Layer 8 of a small transformer language model trained on English Wikipedia (17 layers, counted from 0, width 128).
A neuron's activation on a vector x is GELU(weights . x + bias), where the dot is the dot product.

Input weights of the MLP neurons that the questions are about. A number n stands for (n - 128) times 0.0017.
n16 (bias -0.061): 169, 131, 131, 148, 145, 131, 98, 160, 133, 103, 159, 122, 105, 100, 95, 109, 145, 79, 121, 127, 147, 147, 123, 201, 109, 79, 126, 108, 90, 163, 109, 118, 83, 167, 82, 122, 109, 50, 157, 170, 163, 175, 124, 110, 113, 146, 79, 148, 137, 170, 142, 139, 171, 172, 79, 105, 151, 165, 138, 131, 175, 172, 152, 212, 100, 135, 69, 109, 154, 100, 87, 141, 78, 105, 95, 186, 113, 109, 51, 129, 127, 41, 153, 61, 97, 69, 189, 156, 119, 69, 129, 151, 49, 111, 110, 116, 151, 109, 140, 144, 131, 107, 116, 165, 57, 128, 170, 123, 152, 179, 145, 156, 128, 178, 78, 165, 104, 158, 158, 153, 106, 114, 152, 145, 136, 150, 140, 144
n24 (bias -0.051): 145, 166, 114, 101, 136, 153, 101, 151, 116, 142, 118, 81, 131, 142, 224, 96, 151, 117, 158, 165, 130, 112, 164, 179, 142, 33, 154, 170, 27, 110, 187, 45, 84, 118, 121, 132, 146, 127, 141, 112, 140, 59, 175, 111, 81, 164, 91, 188, 101, 168, 186, 109, 151, 120, 173, 131, 163, 160, 165, 60, 159, 94, 108, 155, 108, 92, 165, 156, 144, 161, 173, 80, 136, 161, 62, 129, 148, 102, 51, 136, 155, 148, 149, 152, 138, 152, 162, 103, 111, 158, 196, 105, 144, 114, 62, 126, 89, 84, 142, 77, 50, 167, 102, 121, 192, 133, 155, 149, 92, 177, 165, 90, 171, 128, 94, 39, 174, 134, 100, 78, 113, 124, 122, 130, 136, 101, 123, 101
n41 (bias -0.029): 150, 146, 94, 104, 161, 128, 182, 85, 126, 122, 102, 65, 124, 141, 78, 113, 120, 95, 114, 142, 113, 140, 87, 191, 112, 135, 137, 199, 95, 122, 183, 177, 110, 102, 103, 133, 77, 122, 162, 114, 90, 100, 89, 113, 166, 15, 163, 183, 123, 114, 173, 128, 155, 120, 37, 141, 179, 168, 137, 18, 177, 97, 57, 148, 118, 110, 185, 202, 82, 107, 127, 143, 36, 69, 211, 180, 134, 84, 128, 135, 130, 138, 157, 91, 144, 162, 182, 103, 209, 118, 147, 173, 57, 164, 133, 113, 109, 131, 199, 52, 118, 136, 127, 107, 111, 140, 124, 132, 165, 153, 152, 169, 104, 112, 140, 88, 151, 172, 122, 135, 141, 166, 129, 47, 140, 106, 125, 208
n72 (bias -0.036): 109, 110, 18, 120, 82, 134, 161, 152, 59, 133, 135, 27, 97, 157, 135, 152, 108, 160, 147, 119, 140, 130, 129, 133, 91, 114, 85, 149, 109, 136, 113, 167, 219, 131, 129, 169, 107, 107, 117, 108, 110, 185, 42, 83, 83, 101, 57, 135, 98, 119, 151, 108, 139, 148, 129, 159, 149, 175, 172, 113, 107, 98, 61, 125, 111, 166, 115, 151, 161, 58, 117, 22, 112, 146, 149, 151, 115, 121, 113, 69, 208, 153, 146, 147, 151, 141, 182, 237, 122, 155, 140, 140, 100, 122, 162, 115, 139, 183, 153, 142, 116, 174, 131, 105, 100, 110, 71, 214, 117, 166, 160, 124, 135, 126, 129, 154, 90, 68, 111, 152, 127, 118, 73, 142, 170, 126, 166, 196
n94 (bias -0.044): 131, 147, 160, 110, 97, 93, 179, 97, 90, 205, 165, 121, 185, 141, 152, 207, 129, 141, 175, 148, 166, 152, 103, 139, 107, 167, 146, 128, 109, 117, 117, 111, 109, 92, 109, 152, 95, 137, 146, 138, 129, 93, 60, 96, 107, 141, 84, 89, 129, 98, 148, 88, 147, 168, 139, 119, 141, 41, 136, 103, 142, 127, 12, 91, 111, 112, 106, 114, 161, 116, 159, 155, 183, 95, 182, 41, 132, 162, 160, 89, 169, 50, 115, 133, 105, 80, 175, 137, 196, 97, 160, 63, 138, 104, 179, 142, 165, 123, 83, 145, 170, 108, 111, 141, 116, 133, 52, 126, 142, 223, 115, 127, 130, 125, 192, 47, 145, 101, 192, 182, 140, 127, 181, 62, 159, 86, 152, 167
n181 (bias -0.021): 119, 111, 191, 40, 47, 150, 98, 135, 102, 121, 130, 116, 82, 159, 135, 53, 87, 132, 156, 132, 171, 179, 143, 142, 152, 148, 120, 69, 134, 121, 167, 54, 92, 128, 157, 115, 81, 91, 134, 163, 126, 138, 143, 138, 177, 116, 182, 113, 177, 209, 208, 217, 162, 94, 115, 161, 103, 94, 154, 128, 118, 62, 95, 133, 92, 83, 137, 139, 147, 151, 130, 216, 108, 121, 114, 179, 136, 158, 89, 158, 168, 120, 118, 105, 148, 171, 108, 64, 137, 101, 174, 198, 175, 152, 96, 198, 92, 162, 108, 71, 180, 131, 153, 141, 119, 46, 102, 175, 124, 137, 90, 183, 119, 122, 71, 156, 66, 111, 58, 103, 129, 66, 98, 196, 77, 107, 143, 127
n225 (bias -0.023): 89, 106, 147, 52, 146, 192, 124, 117, 134, 72, 155, 162, 170, 112, 156, 86, 133, 113, 88, 125, 107, 145, 85, 71, 114, 151, 155, 189, 97, 179, 153, 139, 164, 126, 110, 130, 123, 77, 148, 100, 55, 87, 94, 142, 147, 70, 168, 160, 117, 126, 94, 201, 102, 178, 100, 202, 86, 119, 80, 99, 166, 117, 150, 94, 175, 142, 103, 158, 164, 169, 89, 89, 134, 121, 103, 127, 157, 100, 127, 109, 89, 72, 145, 38, 79, 150, 157, 121, 133, 160, 109, 133, 185, 166, 131, 193, 125, 148, 143, 158, 124, 174, 112, 152, 76, 196, 157, 148, 85, 152, 155, 170, 66, 126, 88, 66, 121, 181, 101, 88, 156, 151, 126, 85, 198, 131, 152, 162
n245 (bias -0.025): 122, 185, 172, 104, 131, 136, 88, 223, 140, 114, 143, 84, 66, 131, 180, 135, 133, 93, 134, 69, 117, 165, 114, 142, 89, 79, 125, 181, 186, 164, 124, 127, 85, 152, 85, 107, 120, 91, 87, 116, 68, 82, 88, 127, 137, 94, 64, 146, 92, 133, 188, 141, 141, 71, 142, 115, 154, 194, 153, 123, 69, 105, 170, 91, 157, 154, 124, 137, 164, 180, 109, 145, 119, 162, 109, 94, 90, 114, 130, 142, 181, 114, 161, 107, 109, 149, 101, 202, 99, 97, 108, 176, 126, 89, 102, 111, 167, 132, 100, 144, 121, 175, 204, 148, 129, 74, 101, 140, 196, 110, 192, 97, 143, 141, 161, 103, 162, 123, 91, 90, 125, 152, 118, 124, 82, 90, 97, 126
n290 (bias -0.040): 116, 136, 130, 126, 80, 88, 116, 161, 109, 98, 108, 175, 88, 120, 96, 215, 135, 109, 158, 151, 122, 97, 133, 143, 136, 169, 151, 119, 142, 166, 99, 105, 102, 102, 106, 147, 136, 78, 182, 98, 108, 81, 83, 107, 61, 201, 125, 153, 94, 144, 81, 155, 135, 165, 109, 130, 143, 147, 146, 85, 170, 188, 104, 159, 106, 138, 136, 132, 133, 168, 69, 90, 171, 88, 102, 180, 109, 155, 147, 99, 148, 178, 120, 139, 149, 124, 155, 134, 109, 161, 122, 153, 122, 34, 153, 98, 172, 151, 131, 144, 70, 134, 97, 119, 89, 130, 130, 126, 158, 124, 123, 112, 152, 132, 132, 142, 142, 133, 128, 96, 149, 161, 113, 93, 97, 103, 177, 153
n431 (bias -0.061): 101, 110, 162, 172, 110, 136, 74, 85, 223, 155, 83, 74, 139, 120, 96, 160, 170, 161, 174, 151, 123, 149, 134, 126, 58, 152, 97, 117, 173, 189, 152, 116, 106, 180, 136, 97, 59, 171, 113, 65, 138, 169, 102, 168, 85, 166, 158, 164, 81, 134, 63, 101, 113, 91, 137, 143, 90, 153, 170, 126, 133, 152, 176, 198, 140, 120, 173, 105, 152, 77, 115, 104, 101, 121, 187, 119, 65, 117, 99, 101, 185, 92, 151, 119, 91, 76, 143, 252, 153, 143, 185, 127, 123, 113, 110, 102, 126, 97, 164, 81, 144, 146, 162, 117, 139, 116, 206, 106, 163, 111, 81, 113, 126, 73, 123, 127, 116, 128, 106, 176, 146, 96, 103, 120, 164, 47, 106, 87

Each question shows a token from some text and the vector x that enters the MLP there. A number n stands for (n - 128) times 0.042.

",": 106, 144, 119, 90, 161, 125, 129, 123, 146, 103, 164, 65, 116, 187, 126, 130, 151, 162, 98, 114, 182, 133, 112, 115, 113, 148, 104, 110, 107, 149, 114, 124, 136, 111, 129, 136, 114, 151, 104, 113, 142, 147, 146, 125, 148, 124, 118, 122, 136, 151, 128, 130, 120, 134, 104, 110, 130, 99, 158, 183, 117, 130, 128, 87, 72, 120, 131, 77, 107, 152, 128, 158, 172, 139, 143, 129, 91, 121, 134, 131, 145, 91, 137, 209, 123, 81, 105, 97, 67, 114, 142, 124, 127, 110, 168, 123, 116, 57, 91, 160, 87, 102, 102, 133, 163, 127, 185, 153, 102, 146, 133, 112, 160, 179, 151, 166, 99, 107, 113, 141, 162, 158, 139, 134, 189, 101, 129, 123
Which neuron lights up most? n94

" than": 143, 143, 102, 143, 124, 122, 156, 140, 109, 106, 122, 160, 130, 121, 148, 105, 131, 138, 66, 102, 170, 122, 114, 93, 98, 149, 147, 118, 131, 126, 143, 120, 163, 120, 184, 104, 128, 140, 138, 136, 107, 145, 115, 71, 119, 122, 136, 132, 123, 130, 152, 102, 103, 152, 129, 156, 124, 86, 114, 122, 134, 115, 125, 73, 118, 142, 121, 56, 180, 171, 155, 113, 171, 134, 144, 97, 176, 143, 107, 166, 158, 109, 142, 187, 108, 97, 97, 73, 79, 97, 88, 122, 129, 131, 122, 107, 170, 111, 139, 138, 148, 102, 124, 130, 181, 145, 135, 128, 135, 85, 146, 108, 168, 178, 151, 144, 112, 87, 159, 121, 150, 127, 100, 206, 117, 79, 149, 141
The most active neuron and its activation: n94, at about 0.36

" ": 104, 154, 150, 121, 132, 150, 130, 103, 108, 129, 177, 113, 151, 146, 144, 40, 142, 144, 96, 149, 185, 92, 105, 169, 129, 130, 144, 97, 124, 173, 116, 142, 106, 153, 138, 129, 145, 171, 100, 182, 150, 146, 171, 128, 154, 115, 181, 121, 137, 131, 105, 70, 123, 108, 191, 159, 104, 118, 77, 153, 136, 139, 176, 146, 105, 114, 117, 108, 121, 148, 140, 117, 161, 126, 148, 125, 120, 124, 97, 141, 125, 140, 138, 157, 107, 121, 101, 86, 91, 88, 99, 121, 128, 120, 113, 183, 139, 80, 131, 142, 113, 137, 99, 126, 85, 110, 111, 98, 145, 104, 76, 92, 109, 198, 118, 144, 150, 157, 138, 130, 115, 117, 126, 121, 108, 155, 97, 107
Which neuron lights up most? n181

".": 122, 115, 95, 103, 135, 121, 143, 143, 147, 131, 125, 91, 130, 182, 102, 89, 113, 96, 140, 137, 140, 130, 120, 117, 86, 138, 121, 91, 172, 143, 140, 90, 122, 106, 121, 118, 110, 140, 110, 152, 171, 135, 108, 141, 124, 150, 116, 137, 128, 155, 98, 119, 118, 109, 115, 143, 117, 114, 166, 168, 133, 114, 156, 103, 113, 143, 166, 125, 95, 144, 171, 147, 179, 138, 97, 159, 142, 110, 175, 155, 127, 134, 146, 211, 130, 87, 132, 148, 91, 123, 84, 117, 99, 135, 93, 176, 97, 78, 134, 144, 117, 110, 84, 117, 116, 109, 154, 129, 103, 116, 99, 127, 127, 179, 152, 137, 72, 85, 109, 131, 165, 185, 191, 151, 194, 94, 135, 89
Which neuron lights up most? n431

")": 135, 136, 108, 66, 122, 121, 95, 139, 163, 141, 130, 127, 160, 170, 87, 131, 141, 99, 122, 104, 131, 142, 128, 145, 156, 166, 128, 88, 94, 123, 133, 108, 128, 76, 158, 74, 100, 152, 172, 122, 148, 145, 167, 129, 105, 105, 161, 152, 142, 124, 124, 95, 100, 130, 152, 136, 173, 132, 136, 119, 114, 131, 146, 92, 101, 112, 150, 177, 79, 136, 134, 75, 191, 109, 102, 84, 116, 145, 119, 141, 151, 145, 128, 197, 114, 119, 159, 120, 81, 164, 109, 122, 114, 121, 137, 156, 151, 133, 216, 143, 124, 97, 111, 141, 87, 86, 125, 129, 109, 98, 119, 126, 154, 146, 180, 123, 111, 106, 112, 153, 159, 156, 164, 95, 115, 115, 128, 84
The three highest activations, in order: n290, n24, n94

" work": 150, 150, 115, 113, 139, 83, 132, 117, 152, 115, 182, 129, 109, 158, 164, 130, 102, 169, 72, 145, 145, 143, 80, 133, 118, 108, 162, 106, 109, 129, 151, 101, 137, 127, 153, 159, 140, 144, 122, 117, 124, 111, 128, 123, 92, 95, 118, 172, 155, 168, 87, 101, 111, 146, 153, 155, 150, 133, 142, 148, 140, 163, 139, 120, 144, 81, 128, 110, 130, 134, 121, 156, 176, 135, 152, 121, 129, 115, 105, 185, 118, 83, 151, 109, 136, 68, 118, 87, 119, 98, 63, 115, 113, 104, 146, 202, 110, 143, 143, 91, 122, 103, 139, 133, 86, 113, 95, 104, 148, 125, 116, 133, 126, 180, 162, 153, 135, 145, 180, 124, 102, 144, 94, 99, 118, 160, 138, 56
Which neuron lights up most? n16

" be": 142, 134, 105, 100, 132, 95, 146, 102, 180, 65, 175, 86, 130, 132, 125, 133, 25, 113, 100, 135, 147, 129, 114, 124, 107, 147, 124, 123, 126, 135, 113, 124, 141, 108, 133, 160, 141, 135, 105, 88, 120, 128, 141, 151, 120, 81, 139, 133, 156, 152, 107, 138, 113, 146, 127, 157, 159, 140, 163, 127, 126, 139, 123, 135, 120, 167, 183, 76, 92, 161, 157, 104, 188, 142, 141, 149, 143, 91, 93, 61, 143, 138, 161, 159, 153, 97, 134, 111, 71, 117, 80, 124, 149, 129, 120, 140, 135, 115, 135, 153, 71, 125, 148, 154, 109, 126, 135, 112, 143, 101, 108, 108, 170, 160, 153, 129, 102, 128, 147, 102, 108, 165, 95, 166, 185, 158, 121, 107
The two highest activations, in order: n72, n290

"/sq": 165, 82, 140, 113, 95, 104, 165, 125, 130, 141, 113, 91, 148, 115, 166, 122, 100, 126, 106, 129, 115, 121, 126, 106, 147, 178, 85, 96, 109, 109, 119, 115, 140, 108, 163, 147, 95, 105, 129, 144, 138, 81, 134, 100, 128, 126, 77, 117, 109, 130, 135, 133, 159, 131, 108, 169, 174, 116, 134, 151, 155, 105, 141, 100, 184, 115, 140, 102, 143, 131, 156, 132, 112, 140, 107, 126, 128, 139, 144, 126, 96, 139, 148, 157, 102, 143, 108, 180, 146, 105, 78, 123, 122, 158, 162, 149, 167, 176, 158, 72, 160, 125, 167, 152, 125, 136, 169, 131, 139, 85, 175, 185, 177, 110, 144, 125, 103, 83, 101, 85, 131, 130, 136, 104, 69, 98, 148, 84
The most active neuron and its activation: n181, at about 0.81